Layer 10 of a small transformer language model trained on English Wikipedia (13 layers, counted from 0, width 128).
A neuron's activation on a vector x is SiLU(gate . x) times (in . x), where the dot is the dot product.

Input weights of the MLP neurons that the questions are about. A number n stands for (n - 500) times 0.0016.
n1 gate: 314 355 164 392 411 619 569 462 521 469 493 565 572 483 258 467 510 514 665 566 477 510 419 681 455 730 465 411 584 567 364 422 603 462 300 582 470 433 486 403 513 533 664 623 442 392 617 385 602 384 408 445 583 469 427 559 546 294 493 295 763 665 661 567 618 396 592 274 681 433 493 469 507 399 746 581 446 418 437 483 428 442 573 337 409 653 548 521 541 524 368 681 723 385 507 455 479 497 377 415 627 616 493 335 419 446 507 517 500 705 544 469 608 583 520 697 580 190 425 566 391 553 689 480 507 441 376 435
n27 gate: 677 229 584 448 409 631 434 401 830 309 530 573 614 400 367 525 578 559 559 552 486 388 478 303 519 273 394 658 402 661 587 417 607 496 591 515 518 464 712 726 621 542 664 541 533 611 350 689 613 660 568 478 548 638 567 452 493 475 626 404 262 365 412 636 597 161 683 427 486 406 641 474 536 622 415 475 300 493 689 619 522 350 544 289 432 481 482 478 500 399 496 595 453 467 504 611 226 446 507 519 562 420 339 342 500 446 474 448 624 489 525 233 373 526 592 471 429 349 435 185 326 459 313 618 565 529 576 394
n69 gate: 455 568 790 471 519 528 627 535 571 535 670 280 424 362 503 494 383 557 456 367 531 512 441 503 497 423 649 547 320 602 587 425 395 379 578 541 389 602 752 655 663 545 547 387 528 602 623 503 459 328 713 595 548 309 433 315 542 615 535 503 537 387 579 509 525 574 563 427 373 822 561 478 578 491 478 522 491 497 534 581 603 418 551 487 370 558 513 497 456 387 548 820 466 347 630 586 538 608 445 669 620 450 443 443 509 549 590 551 273 478 416 414 537 452 393 364 399 627 466 455 556 526 503 599 640 551 542 718
n107 gate: 580 450 551 490 316 597 514 436 545 375 462 766 426 625 493 470 320 635 638 643 553 413 543 538 534 527 427 480 344 497 290 716 486 429 513 470 477 507 384 659 533 451 423 479 653 568 635 520 580 634 521 584 351 490 422 384 322 152 685 510 401 428 638 417 390 385 413 527 318 271 646 490 387 483 555 403 430 631 392 517 470 432 299 411 652 421 513 388 568 662 405 440 457 293 453 459 293 470 300 639 527 500 480 443 439 536 294 469 544 447 344 323 580 691 474 575 677 439 376 582 523 514 429 675 580 412 406 311
n149 gate: 557 545 507 520 299 594 461 494 677 347 483 513 370 484 602 462 481 494 393 307 478 249 586 441 503 265 339 419 551 573 658 426 565 464 529 646 478 612 543 225 535 497 438 547 642 464 449 642 374 506 601 591 500 726 559 513 503 695 190 660 366 560 490 503 558 548 529 448 599 419 536 458 580 398 490 568 620 458 510 522 481 533 428 424 353 365 520 418 396 347 539 542 522 503 369 292 484 494 443 393 454 523 497 591 324 334 450 295 442 277 426 414 606 424 585 441 560 575 452 421 455 349 732 408 279 592 699 656
n153 gate: 425 415 576 507 427 625 287 619 809 470 460 718 490 539 464 413 455 355 424 470 552 457 818 456 409 429 374 480 497 484 618 706 537 467 520 546 581 425 507 539 626 255 368 469 690 557 503 352 635 480 534 616 467 553 433 413 379 595 520 484 432 486 394 455 441 600 467 536 283 541 406 592 568 425 527 493 664 682 322 415 510 583 627 721 445 503 497 293 556 527 671 368 438 611 460 530 711 520 317 514 364 417 467 364 647 497 652 500 517 532 617 497 274 564 551 547 529 507 375 637 667 370 420 649 419 657 359 348
n231 gate: 576 436 466 459 152 411 438 478 624 447 472 556 389 518 536 470 569 503 364 665 542 546 506 481 453 582 707 450 512 418 420 350 310 428 396 414 557 461 491 652 400 354 614 417 497 544 588 571 669 531 539 537 687 534 600 438 206 430 497 512 424 494 515 630 332 446 389 447 579 510 391 675 378 418 444 390 552 698 497 622 435 599 509 450 567 491 355 537 463 550 528 478 457 531 382 569 497 427 731 487 395 522 828 562 447 651 478 538 312 715 540 516 552 462 569 550 569 456 448 450 319 646 556 442 488 575 375 395
n264 gate: 454 557 397 528 428 541 541 736 465 565 309 500 534 433 453 480 443 548 298 469 577 351 423 552 409 455 563 473 385 554 846 683 514 441 635 490 510 587 420 534 440 586 330 440 473 327 339 643 449 401 294 449 614 398 479 462 520 358 274 378 460 580 558 346 682 413 473 373 463 542 562 732 416 530 476 280 391 449 336 473 415 599 479 642 567 458 233 662 366 573 590 602 608 358 479 538 548 503 430 507 407 514 770 589 536 527 685 462 373 446 493 497 463 576 613 435 736 369 327 306 391 549 438 725 365 455 713 397
n269 gate: 410 540 547 401 385 674 434 369 461 456 541 387 538 314 638 537 412 353 538 374 375 422 454 497 506 567 313 387 537 595 460 311 491 509 646 538 558 595 751 654 488 455 469 336 457 484 564 397 506 597 419 378 579 456 405 706 485 602 357 361 586 462 594 654 608 583 409 657 537 409 475 497 454 340 367 587 684 538 619 549 547 368 598 306 472 471 650 462 541 663 573 528 559 481 531 697 358 500 554 348 525 663 748 638 470 614 510 529 453 414 339 300 630 538 442 598 637 298 435 449 435 458 522 568 466 462 377 575
n1 in: 504 544 681 492 372 383 548 551 455 526 556 640 430 525 399 554 496 552 585 400 676 310 688 582 571 343 546 659 555 735 365 595 463 511 562 331 403 569 511 406 320 642 349 473 413 623 457 431 515 372 404 268 593 423 537 604 408 504 238 678 551 455 400 811 485 712 563 360 540 549 425 584 319 605 575 766 562 496 417 504 320 493 578 619 536 466 824 378 518 444 485 559 678 442 452 743 385 435 730 386 470 607 408 386 392 301 500 470 695 525 478 250 321 552 489 686 668 470 368 604 474 291 341 612 547 396 263 504
n27 in: 390 325 430 492 340 480 504 730 703 475 563 451 253 424 395 448 504 734 232 533 428 639 326 262 186 605 487 640 216 786 447 374 566 342 366 475 464 468 412 645 440 413 598 572 406 563 367 720 406 496 393 549 512 459 492 517 591 707 663 420 306 736 339 670 256 283 677 488 423 203 612 336 459 460 245 378 696 590 677 658 684 385 654 679 464 325 397 649 574 366 546 377 366 406 641 529 529 561 664 381 578 533 624 545 430 476 626 366 685 520 707 279 382 479 647 546 724 558 684 517 512 301 393 480 476 691 526 492
n69 in: 362 607 612 450 340 400 553 321 615 358 713 548 392 449 511 248 518 537 373 447 318 348 408 542 481 648 308 552 566 573 470 670 553 97 541 470 485 750 614 559 507 468 396 619 408 629 650 389 452 433 655 665 541 448 364 115 342 515 405 410 651 580 313 522 566 504 578 676 482 400 655 455 485 460 511 481 641 425 303 379 441 567 353 587 357 193 810 459 552 675 689 530 353 456 609 280 598 368 542 431 448 373 638 339 542 485 645 686 534 456 588 579 415 492 514 350 358 391 522 462 378 562 631 365 544 534 434 534
n107 in: 439 667 496 523 445 537 581 518 526 529 246 504 441 511 500 482 392 467 592 608 507 551 439 511 410 504 428 382 478 359 234 529 489 274 613 375 464 464 489 590 518 327 581 667 380 560 428 617 537 669 316 371 400 292 433 295 309 315 511 617 587 361 504 630 620 385 408 559 594 568 455 551 449 435 381 482 463 592 601 551 408 493 612 455 446 515 404 341 437 492 340 698 278 700 478 448 414 572 530 971 197 467 622 883 301 475 294 489 610 291 326 366 511 571 347 337 661 493 452 318 613 511 400 529 493 522 473 408
n149 in: 422 541 493 376 521 479 556 303 450 517 556 597 611 608 497 544 513 521 514 573 378 665 558 496 391 690 264 497 346 687 424 596 207 542 688 583 405 537 426 588 537 390 538 603 569 451 703 314 579 510 288 448 486 569 535 476 404 623 486 711 473 610 465 629 517 588 285 434 568 461 521 372 507 445 648 479 538 400 625 572 910 712 735 549 575 511 493 374 542 684 482 797 531 455 416 507 395 378 319 557 580 386 545 524 559 524 581 475 545 500 551 461 490 440 661 441 547 653 559 367 562 621 337 266 237 598 583 417
n153 in: 395 424 581 563 496 453 540 562 455 350 612 431 617 386 496 396 728 361 786 589 253 634 608 526 448 530 523 526 500 522 424 406 456 636 453 610 554 637 500 439 407 570 591 447 268 352 568 460 398 518 283 364 504 402 696 596 514 468 248 461 478 698 606 421 774 504 277 328 651 564 570 569 356 190 548 478 591 474 582 558 766 441 552 385 461 381 661 636 353 466 593 398 691 442 379 559 507 558 466 583 522 793 430 394 497 435 753 686 193 532 381 448 677 581 447 522 504 522 489 411 674 557 456 547 251 636 508 408
n231 in: 623 483 497 510 636 340 445 473 728 589 427 531 438 393 399 279 443 476 366 690 533 436 473 667 587 514 440 483 561 503 344 514 524 407 486 572 580 722 629 550 226 424 247 370 575 493 667 514 554 517 699 452 566 330 424 659 414 294 643 642 409 325 466 651 304 533 373 624 624 302 573 469 618 449 580 395 469 428 540 618 330 363 576 531 547 430 435 659 545 360 580 541 578 537 479 747 434 503 528 585 627 418 507 377 506 594 479 674 486 382 416 531 690 379 636 531 723 317 476 417 442 564 796 601 598 510 532 620
n264 in: 237 885 593 310 615 581 313 363 458 444 496 433 507 558 551 565 493 519 548 590 533 717 456 583 682 647 400 500 350 340 515 306 537 361 482 467 478 639 308 708 395 325 422 431 482 398 471 493 441 393 573 481 743 629 496 470 411 537 379 647 423 363 474 679 357 627 533 537 493 496 650 641 394 522 259 758 666 537 649 679 537 574 372 662 362 662 407 463 429 629 601 552 449 467 593 636 451 606 473 489 683 407 407 381 415 529 470 594 248 515 570 677 551 556 568 601 460 186 330 338 681 366 425 449 489 631 612 243
n269 in: 594 299 328 281 682 549 708 619 525 577 354 405 514 514 472 541 261 430 377 585 534 524 497 461 586 575 478 349 500 658 664 528 641 330 469 412 438 548 536 500 569 561 367 258 646 635 215 549 347 650 496 676 472 723 521 535 513 531 518 412 469 543 289 617 552 569 254 532 655 551 514 622 555 341 607 510 608 475 449 559 493 394 624 621 435 639 451 634 563 607 415 626 455 629 574 660 716 538 640 547 412 416 412 437 397 541 450 446 665 438 590 429 476 443 395 564 640 708 542 766 720 511 659 596 348 270 409 373

Each question shows a token from some text and the vector x that enters the MLP there. A number n stands for (n - 500) times 0.011.

"our ": 445 550 850 529 610 339 425 573 457 552 481 397 443 543 515 483 495 532 508 463 466 545 545 502 584 471 510 473 598 530 510 465 396 507 372 501 571 505 540 596 440 550 496 516 496 490 477 508 604 416 477 463 499 501 562 364 346 518 361 662 510 637 426 344 510 592 478 454 515 474 506 445 341 488 478 485 494 482 532 428 459 446 567 517 521 574 486 514 431 506 544 435 555 459 481 533 424 432 571 579 561 468 478 395 750 595 519 473 541 485 549 404 408 596 434 549 562 490 522 453 527 560 487 494 489 493 547 461
Which neuron fires most, and how strongly? n153, at about 1.5

"he ": 480 537 876 529 696 368 483 551 410 518 457 426 393 481 483 552 414 489 433 491 446 569 492 451 554 535 494 453 568 506 481 388 578 585 602 453 509 509 450 538 433 564 525 522 534 388 456 446 538 487 436 491 676 594 510 520 514 543 528 654 524 509 415 413 554 466 483 528 543 384 447 534 441 464 529 418 532 525 540 546 342 485 550 484 512 607 461 540 498 536 533 342 522 505 438 571 510 529 469 412 550 472 504 443 640 515 561 414 478 589 495 417 400 491 405 415 513 520 469 477 574 566 407 588 509 585 422 436
Which neuron fires most, and how strongly? n153, at about 0.91

"William ": 493 470 791 414 629 540 461 480 428 446 386 358 513 448 524 528 486 495 446 531 443 509 417 524 490 608 549 360 560 523 536 433 529 482 511 382 378 507 543 450 459 530 520 594 633 460 525 522 412 434 464 489 412 514 497 562 642 491 414 461 452 549 393 515 545 564 522 511 572 319 539 503 491 478 532 411 601 596 467 431 404 365 471 576 486 550 451 442 405 686 525 407 580 528 569 596 528 479 589 567 544 485 544 602 678 496 494 465 447 541 596 487 373 520 371 494 538 437 488 465 570 486 480 505 622 582 555 667
The three highest activations, in order: n269, n264, n149

"inside ": 502 452 942 465 657 535 468 563 412 491 494 424 521 504 483 485 514 413 459 480 524 517 472 406 526 523 519 351 518 451 460 463 516 510 417 442 521 434 439 562 488 574 510 584 607 494 512 495 592 461 374 549 613 456 587 418 468 609 480 576 483 502 402 551 569 563 439 470 569 458 475 445 358 522 544 521 577 582 611 565 412 420 499 528 591 466 481 508 441 527 465 383 566 527 542 526 524 438 624 431 439 517 513 526 634 605 556 467 574 576 511 569 486 498 440 523 504 509 504 488 595 532 445 601 524 485 505 523
The neuron with the highest activation: n153

"Mike ": 450 500 813 449 585 554 495 434 413 426 492 430 539 408 526 481 466 478 388 588 492 459 390 587 493 628 586 321 539 542 480 489 506 465 526 399 430 565 564 514 426 557 566 658 550 452 504 478 484 442 417 422 457 554 537 567 584 422 461 464 455 458 387 507 551 580 532 459 589 315 506 556 482 616 565 388 659 532 519 470 402 367 546 538 534 518 481 493 447 540 551 349 610 633 585 597 500 523 537 441 539 526 584 573 634 531 547 432 473 476 504 477 392 522 360 478 590 454 430 523 557 499 482 552 578 533 578 540
The three highest activations, in order: n269, n264, n149

"rup": 389 437 554 309 571 566 528 465 466 477 483 410 426 501 478 463 567 691 444 522 551 625 517 494 522 466 457 567 551 617 344 476 403 554 390 345 417 411 539 617 547 439 518 661 665 479 457 410 537 506 593 460 549 482 511 466 531 444 605 537 643 473 411 650 482 401 565 575 611 336 608 507 413 493 593 387 619 460 581 440 348 504 421 423 464 463 508 535 514 637 409 376 495 492 381 636 331 487 423 370 600 458 512 473 495 586 470 528 601 432 454 628 424 411 526 459 504 439 509 533 586 491 503 451 541 510 611 488
The neuron with the highest activation: n27

"al": 429 418 583 401 692 541 528 507 249 532 456 363 430 587 636 561 528 515 548 596 565 625 414 567 556 483 552 510 551 427 540 596 531 522 377 484 438 396 535 485 526 457 487 659 514 426 456 606 619 431 469 388 539 562 454 372 494 586 652 630 571 574 441 623 734 461 638 461 449 380 605 491 468 463 527 455 556 510 611 453 355 482 521 568 497 479 547 553 444 494 420 452 501 530 448 564 364 487 439 471 470 637 570 437 559 582 514 549 549 487 479 547 414 548 587 522 466 528 547 429 643 519 476 400 591 497 612 442
The neuron with the highest activation: n231

"try": 421 456 596 472 683 556 606 499 459 469 594 422 470 525 530 521 513 459 502 545 442 603 508 585 569 373 579 589 561 525 443 543 438 546 551 381 537 515 465 535 561 477 416 544 481 423 447 477 481 478 522 352 499 525 438 434 631 510 621 639 589 451 449 647 552 512 591 543 503 283 527 558 370 551 532 346 559 457 527 396 455 462 442 464 611 404 578 516 370 357 522 356 500 555 439 549 402 398 557 526 581 643 463 496 528 408 439 451 697 473 672 553 471 476 525 495 425 567 478 397 535 678 369 551 553 527 493 564
Which neuron fires most, and how strongly? n27, at about 1.1

"ox": 426 429 601 482 582 434 502 481 497 560 476 381 515 617 423 524 576 453 613 502 497 498 419 698 589 334 452 418 410 547 617 497 474 519 492 472 401 479 479 449 504 423 390 530 632 380 466 454 571 522 614 414 481 633 489 399 626 493 542 578 516 661 451 560 553 529 479 630 610 205 542 436 504 566 598 384 579 575 621 491 404 482 519 433 388 510 544 426 497 510 454 490 507 563 493 600 498 483 594 366 521 632 488 450 559 516 479 536 407 510 568 631 529 495 494 573 387 581 468 416 476 522 509 423 576 449 507 580
The three highest activations, in order: n107, n149, n153

"World ": 507 520 774 473 496 411 499 504 515 565 454 437 347 508 540 507 529 548 511 589 470 460 452 655 577 439 530 539 582 499 424 430 516 598 453 552 312 448 512 680 515 619 594 647 556 440 528 526 456 450 439 473 436 584 652 431 616 466 427 554 551 474 508 444 661 549 484 563 569 457 647 536 463 476 423 465 527 489 555 499 397 551 492 430 507 603 474 530 415 472 512 578 546 523 456 539 533 484 580 456 411 457 455 422 625 633 486 592 585 648 551 524 531 522 359 384 578 505 606 528 487 648 424 448 539 532 424 652
The three highest activations, in order: n69, n269, n264

"ment": 499 459 632 348 628 437 525 519 363 500 451 419 435 622 647 411 565 565 537 597 484 596 579 587 572 467 483 624 567 460 453 598 366 523 561 420 365 499 426 667 509 476 555 581 457 523 418 358 507 390 466 352 505 597 461 381 566 536 635 475 539 529 436 614 665 536 527 658 569 483 524 538 370 525 553 435 657 456 523 389 454 530 481 465 573 589 514 543 454 475 533 372 541 492 442 516 425 392 411 540 587 492 529 498 476 561 551 552 497 530 498 703 390 606 530 543 455 568 505 359 577 601 481 458 503 405 527 686
The neuron with the highest activation: n27

"Lud": 513 515 558 494 549 581 494 567 465 517 373 340 522 426 638 474 461 528 632 555 426 454 348 622 582 585 503 295 475 612 510 558 498 455 511 487 549 435 391 464 492 483 455 527 499 317 461 495 560 566 410 426 474 565 669 514 538 346 576 630 503 495 421 541 427 492 492 480 632 267 543 420 379 535 544 513 488 582 564 425 405 538 427 602 539 578 512 487 261 564 527 354 621 518 493 589 526 486 594 363 501 531 524 450 454 533 542 393 503 446 468 522 397 604 558 502 393 540 470 573 539 502 558 406 567 668 535 561
The neuron with the highest activation: n264

"antas": 385 517 601 444 555 461 599 551 523 457 401 527 421 473 504 500 529 441 722 541 580 523 451 684 581 434 511 574 561 517 423 474 485 507 509 314 453 395 468 473 682 455 394 526 645 396 484 471 530 455 577 403 423 554 463 385 558 655 512 470 600 560 391 703 562 406 602 520 614 343 573 551 427 535 543 449 549 415 584 435 436 561 527 453 437 583 520 440 522 384 407 373 580 553 388 561 408 449 519 334 494 634 552 557 475 507 495 616 643 477 543 468 479 478 482 558 486 458 510 398 495 522 455 425 589 334 516 522
The neuron with the highest activation: n1

"\n": 458 675 787 538 574 497 481 584 378 541 583 451 448 497 575 526 502 595 490 482 351 508 487 525 599 581 519 498 535 456 440 520 433 543 422 470 446 444 485 567 509 500 541 538 546 550 422 401 489 456 449 540 555 531 549 472 509 512 509 468 385 442 469 569 546 475 513 507 482 417 495 463 403 599 529 495 545 548 502 486 444 540 567 471 466 490 446 486 411 545 479 370 497 507 504 598 481 463 542 470 519 580 512 591 865 570 487 366 526 456 438 532 444 489 524 545 675 568 549 516 589 345 452 507 469 525 468 575
Which neuron fires most, and how strongly? n231, at about 0.37

"201": 434 568 718 491 494 485 557 473 442 595 460 493 421 510 600 482 492 482 375 569 463 641 379 583 544 486 521 499 576 558 548 439 511 442 553 467 517 438 511 674 404 535 520 590 485 533 531 391 613 339 504 591 497 435 667 401 575 520 511 601 436 602 320 610 551 588 577 513 480 494 607 516 574 705 571 584 473 561 601 482 532 475 453 411 492 680 508 430 509 611 445 278 528 450 392 545 591 460 641 343 524 537 551 529 563 492 487 491 490 513 473 610 427 496 471 505 498 664 498 432 544 445 495 427 517 533 595 617
Which neuron fires most, and how strongly? n69, at about 1.8

"E": 517 413 604 490 648 366 460 505 431 453 320 442 488 477 483 499 552 543 621 555 431 327 461 460 586 299 481 481 493 413 590 384 500 454 484 432 510 436 507 500 551 484 361 697 549 474 564 496 548 550 446 528 457 650 458 453 545 558 494 621 539 576 439 658 499 581 574 337 684 336 620 531 450 526 522 457 491 551 472 403 450 385 566 518 410 571 441 358 505 489 611 485 388 493 438 513 532 461 533 263 530 563 595 484 512 381 513 542 548 428 535 572 390 468 434 498 432 500 586 461 549 492 446 546 540 563 419 641
Which neuron fires most, and how strongly? n27, at about 0.64

"ris": 357 442 542 431 610 519 406 517 404 549 500 535 447 518 444 581 521 450 576 617 501 619 445 490 563 482 472 456 494 481 466 621 413 666 489 393 549 426 550 523 517 575 444 497 444 349 435 514 450 523 461 367 406 464 443 448 519 619 577 578 677 574 339 663 426 606 575 530 596 277 523 544 542 553 630 334 541 559 474 380 433 418 459 538 590 481 495 384 439 503 435 442 557 542 386 473 547 471 467 416 514 611 449 459 569 396 455 547 563 466 422 614 536 504 469 567 457 468 577 392 463 513 497 402 669 430 539 645
The two highest activations, in order: n1, n269

"x": 497 444 624 424 609 347 510 566 419 575 416 398 445 588 465 519 624 517 567 549 422 530 445 589 625 400 601 483 462 590 530 446 383 672 422 401 355 488 490 449 520 422 395 545 530 373 357 462 584 498 506 361 545 535 466 402 557 440 693 474 460 571 424 592 564 500 545 676 519 282 534 472 551 564 572 459 655 534 600 470 462 488 399 491 440 492 553 398 477 558 424 557 580 577 369 573 526 488 521 431 596 592 553 439 448 436 518 432 588 538 523 519 449 440 505 645 515 511 495 480 485 521 503 459 516 305 444 495
The neuron with the highest activation: n1

"9 ": 458 460 859 420 441 595 502 564 467 578 395 525 518 435 591 543 535 558 380 538 435 518 447 645 557 429 641 487 498 419 490 485 531 451 453 459 556 430 403 571 426 640 573 538 459 583 425 427 508 477 333 424 489 676 515 503 445 513 493 482 471 451 450 520 555 623 415 559 449 398 570 493 448 477 519 492 482 589 583 350 416 434 481 448 393 543 476 488 437 498 411 445 615 478 463 500 480 450 513 523 584 538 440 403 591 576 542 428 560 472 555 575 402 568 441 581 568 634 584 494 493 475 591 488 506 447 571 425
The neuron with the highest activation: n69

"after ": 448 580 901 541 621 392 414 591 440 506 387 385 432 486 507 497 478 487 482 532 496 626 481 571 567 526 407 394 544 491 445 417 441 496 463 493 488 492 461 629 463 539 635 513 451 435 426 404 612 443 473 554 628 487 677 423 423 513 467 531 423 386 430 511 579 473 414 473 539 449 498 539 505 531 535 449 525 527 564 530 493 525 509 470 533 471 500 540 405 543 453 415 641 568 441 545 478 476 540 367 528 525 504 559 549 587 550 445 552 503 557 539 398 469 485 523 638 471 557 516 488 429 564 654 478 519 445 591
Which neuron fires most, and how strongly? n231, at about 3.4

"Fre": 487 554 596 474 643 493 451 477 529 492 451 376 463 432 595 404 484 413 667 456 520 506 435 461 473 446 439 448 521 542 568 424 381 569 447 510 398 317 658 513 559 417 442 555 558 381 467 408 628 584 414 503 421 601 520 497 505 599 603 532 529 657 445 575 463 501 569 524 670 291 501 537 451 544 549 462 458 598 661 406 473 518 484 446 498 694 559 404 337 513 430 350 479 550 500 617 530 394 610 316 448 539 598 470 509 489 489 496 491 478 522 442 436 461 378 525 505 614 614 545 508 503 541 517 538 566 558 672
The neuron with the highest activation: n269

"ac": 328 407 479 531 593 463 476 521 389 462 401 395 417 520 445 644 524 446 542 615 608 539 391 633 629 576 613 371 477 477 458 506 478 566 475 550 478 549 525 533 451 571 435 504 502 469 494 650 503 482 478 263 500 422 449 476 558 464 642 476 444 558 460 586 534 498 502 451 604 205 641 513 544 543 522 487 528 524 493 421 335 319 450 476 480 488 397 441 482 515 478 509 569 510 592 596 556 462 428 475 519 507 532 398 566 464 541 524 633 528 434 482 377 557 534 584 458 538 493 430 531 501 423 438 596 428 547 599
Which neuron fires most, and how strongly? n1, at about 3.9

"aly": 371 440 464 569 581 356 565 518 381 594 524 320 419 465 410 478 576 587 544 652 450 550 500 512 643 370 585 493 466 493 489 618 423 581 441 447 418 504 495 466 612 619 569 655 554 365 573 471 420 469 475 450 468 519 574 439 510 484 697 595 603 610 294 635 475 358 529 541 614 384 573 441 490 538 510 411 561 561 584 477 417 538 525 578 541 476 539 511 493 518 331 596 493 459 488 495 533 378 624 485 488 612 428 471 616 641 494 631 635 444 516 607 548 568 619 507 459 478 541 462 516 604 441 416 468 513 547 526
The neuron with the highest activation: n264

"st": 570 560 656 561 488 406 459 493 440 417 461 448 515 396 551 438 514 516 335 420 524 433 521 455 450 582 600 475 608 520 424 440 462 508 388 427 457 515 510 594 514 391 468 503 412 481 445 485 441 395 496 502 566 569 545 353 507 385 575 572 531 601 412 559 509 637 563 488 710 433 671 441 316 534 566 422 532 646 532 427 500 433 515 384 545 607 430 563 489 411 576 421 685 497 422 632 525 452 529 389 560 512 594 527 493 481 664 395 636 497 459 525 480 531 435 526 408 579 535 458 604 362 493 468 435 558 509 670
The neuron with the highest activation: n231

"at ": 463 455 976 495 655 485 431 580 413 457 486 433 504 525 543 495 490 485 508 479 533 522 433 421 525 548 422 345 583 473 484 505 504 525 464 357 558 485 405 579 514 566 449 494 632 470 500 428 531 473 443 557 598 492 626 419 473 532 508 520 450 437 411 460 566 592 468 424 488 497 540 508 452 519 539 468 507 552 545 508 465 483 506 501 550 459 483 553 466 527 555 455 576 503 571 532 560 479 598 437 390 559 482 563 633 570 532 528 600 515 492 630 463 493 495 546 532 492 490 469 572 524 501 602 500 498 492 568
Which neuron fires most, and how strongly? n153, at about 1.2

"Fe": 532 593 591 564 551 441 423 478 459 515 475 480 536 471 524 434 524 587 497 487 512 435 500 578 542 533 538 407 511 537 491 413 471 430 482 449 428 574 613 480 470 478 382 549 526 465 511 318 592 426 519 522 488 650 476 448 574 525 597 552 499 594 524 498 469 632 530 416 635 214 563 572 478 532 553 452 503 682 551 244 453 571 508 438 473 685 431 388 448 606 538 444 485 542 543 481 633 388 651 337 547 550 501 447 466 437 547 390 421 471 474 552 401 436 423 529 592 555 401 556 503 463 546 442 403 437 545 620
The two highest activations, in order: n107, n1

"; ": 476 646 864 530 559 505 497 571 379 590 582 454 469 539 582 502 554 620 525 456 401 494 412 520 561 559 490 461 597 514 507 454 473 522 521 492 520 454 493 567 492 478 481 523 539 493 408 363 508 474 456 530 535 554 529 441 422 550 536 518 441 500 450 579 605 463 518 495 448 399 494 462 470 556 492 473 493 516 466 488 431 550 556 512 447 495 466 473 479 505 479 429 530 537 459 571 422 463 529 449 544 578 486 528 848 552 471 352 521 481 456 495 448 479 499 527 647 578 536 472 549 392 504 559 409 486 459 545
The neuron with the highest activation: n231

"ine": 451 379 470 347 566 426 555 568 418 524 477 427 449 412 466 520 480 510 625 560 508 480 566 471 515 447 603 589 518 533 478 616 303 528 418 368 365 519 558 535 475 523 476 503 500 520 383 383 491 508 432 446 597 588 432 342 511 468 579 621 637 618 467 535 688 565 556 570 538 401 443 573 469 478 478 368 542 426 578 332 412 462 383 595 371 529 516 445 510 625 372 493 585 425 344 566 471 449 549 417 582 648 398 424 584 462 541 507 522 558 513 507 504 502 481 551 512 613 647 523 663 450 463 464 622 380 471 565
Which neuron fires most, and how strongly? n1, at about 6.2

"ec": 450 449 636 415 557 491 542 488 435 512 507 464 413 521 548 549 490 612 526 490 425 515 517 610 513 560 437 402 526 477 513 434 468 504 428 490 520 350 632 469 581 377 407 513 618 462 556 374 355 507 461 491 511 523 453 372 446 510 559 521 500 570 401 767 484 446 580 466 515 140 476 481 581 592 509 432 532 472 567 431 352 489 509 483 552 536 520 496 390 488 439 544 563 459 600 594 381 539 571 353 527 507 555 460 579 553 529 456 576 504 469 560 391 473 505 520 493 513 513 457 510 504 432 560 451 473 484 612
The neuron with the highest activation: n27

"m": 430 474 560 363 687 352 475 434 493 489 411 351 562 649 439 619 605 507 475 493 452 416 574 543 576 461 407 442 716 390 557 598 417 506 544 547 466 479 412 585 552 426 495 469 533 519 449 304 408 379 519 412 490 421 465 388 448 481 554 463 634 531 551 586 628 545 472 595 495 359 489 363 461 492 563 539 449 385 698 442 544 397 551 487 468 512 537 488 490 600 544 571 568 632 433 539 496 488 507 465 543 495 411 441 548 485 527 535 528 390 414 488 588 442 588 575 502 524 554 393 475 555 512 307 621 495 574 599
The neuron with the highest activation: n27

"degree ": 392 547 853 546 541 475 341 572 431 435 506 446 477 499 565 507 475 506 502 432 427 447 447 682 529 457 477 598 613 541 443 435 466 544 372 412 496 497 456 584 500 575 533 611 447 406 458 425 578 387 387 498 528 495 416 344 387 500 452 624 537 599 561 511 591 602 495 476 473 506 563 481 376 490 519 538 604 577 500 446 452 475 525 535 518 587 581 452 415 501 536 494 536 533 476 584 575 417 554 578 514 492 457 383 584 666 527 435 559 487 551 477 384 643 459 502 571 515 442 471 495 615 502 456 448 474 438 497
The three highest activations, in order: n153, n69, n27

"et ": 521 437 811 519 684 404 576 472 447 458 442 390 487 514 604 500 402 526 503 408 479 423 370 470 591 400 506 414 517 423 488 331 474 421 506 404 459 560 588 504 584 497 533 605 707 463 538 442 514 491 571 564 440 471 436 442 485 650 507 467 493 487 346 498 425 476 636 510 658 347 462 579 443 543 492 473 533 476 605 353 426 482 493 449 468 569 514 633 514 476 490 491 419 483 430 512 522 510 496 387 459 473 549 537 708 469 544 579 531 558 521 485 540 555 416 462 442 519 501 488 483 495 442 542 552 497 518 434
The two highest activations, in order: n69, n153

"End ": 560 517 801 489 501 531 446 482 475 539 454 388 469 394 527 511 489 623 426 462 456 494 479 471 489 458 619 422 545 470 484 452 454 445 456 511 415 447 538 572 473 571 516 479 487 559 385 290 582 511 404 565 328 521 516 427 510 547 413 500 466 565 381 558 468 496 536 483 530 435 500 508 441 439 530 427 484 646 745 351 332 456 389 515 504 634 464 571 467 484 480 382 560 623 487 559 508 494 674 515 453 555 446 426 620 450 508 432 499 648 544 426 436 640 471 454 638 497 509 512 578 461 523 484 496 519 529 500
The two highest activations, in order: n27, n149

"by ": 469 485 958 442 487 440 451 513 484 494 483 452 449 494 564 499 537 528 473 512 502 534 421 478 544 506 472 324 561 531 471 502 569 556 474 458 477 457 467 571 451 501 553 496 486 486 405 491 484 451 492 447 510 479 667 389 452 468 532 494 444 386 464 516 650 472 438 541 544 390 486 547 411 508 484 482 540 547 519 415 478 565 551 593 476 482 486 486 403 536 484 403 605 599 456 522 495 497 561 384 502 525 480 563 629 587 421 359 563 519 452 558 426 575 475 531 546 532 517 511 531 414 541 497 478 426 444 622
The two highest activations, in order: n269, n149

", ": 462 557 938 514 741 494 456 580 470 466 500 538 378 537 573 535 454 544 474 489 439 570 508 507 568 455 552 456 607 537 462 451 448 563 486 509 554 532 487 498 400 638 523 518 534 428 411 469 564 488 482 437 598 456 631 389 354 510 461 533 503 425 482 451 606 494 476 464 547 405 550 441 437 540 529 504 502 509 512 507 466 524 497 495 549 545 396 508 506 488 454 511 573 448 470 539 469 451 555 428 528 557 453 438 668 583 524 446 568 559 490 507 491 463 412 537 571 529 481 505 470 472 463 572 473 479 483 585
Which neuron fires most, and how strongly? n107, at about 0.32

"200": 419 522 728 495 397 569 462 559 464 530 478 540 453 417 502 532 486 493 256 582 553 586 425 594 478 513 533 324 528 595 520 548 509 388 522 398 493 413 579 577 442 536 509 541 508 521 505 352 536 377 499 523 395 573 524 517 508 440 499 623 499 586 337 657 544 564 543 556 471 426 598 484 436 586 448 463 393 666 531 408 471 458 419 572 490 609 425 446 537 600 352 414 513 468 382 656 522 505 614 408 542 512 466 510 558 488 433 425 392 423 570 573 328 495 513 501 574 572 462 417 531 520 545 437 572 527 664 643
Which neuron fires most, and how strongly? n264, at about 1.9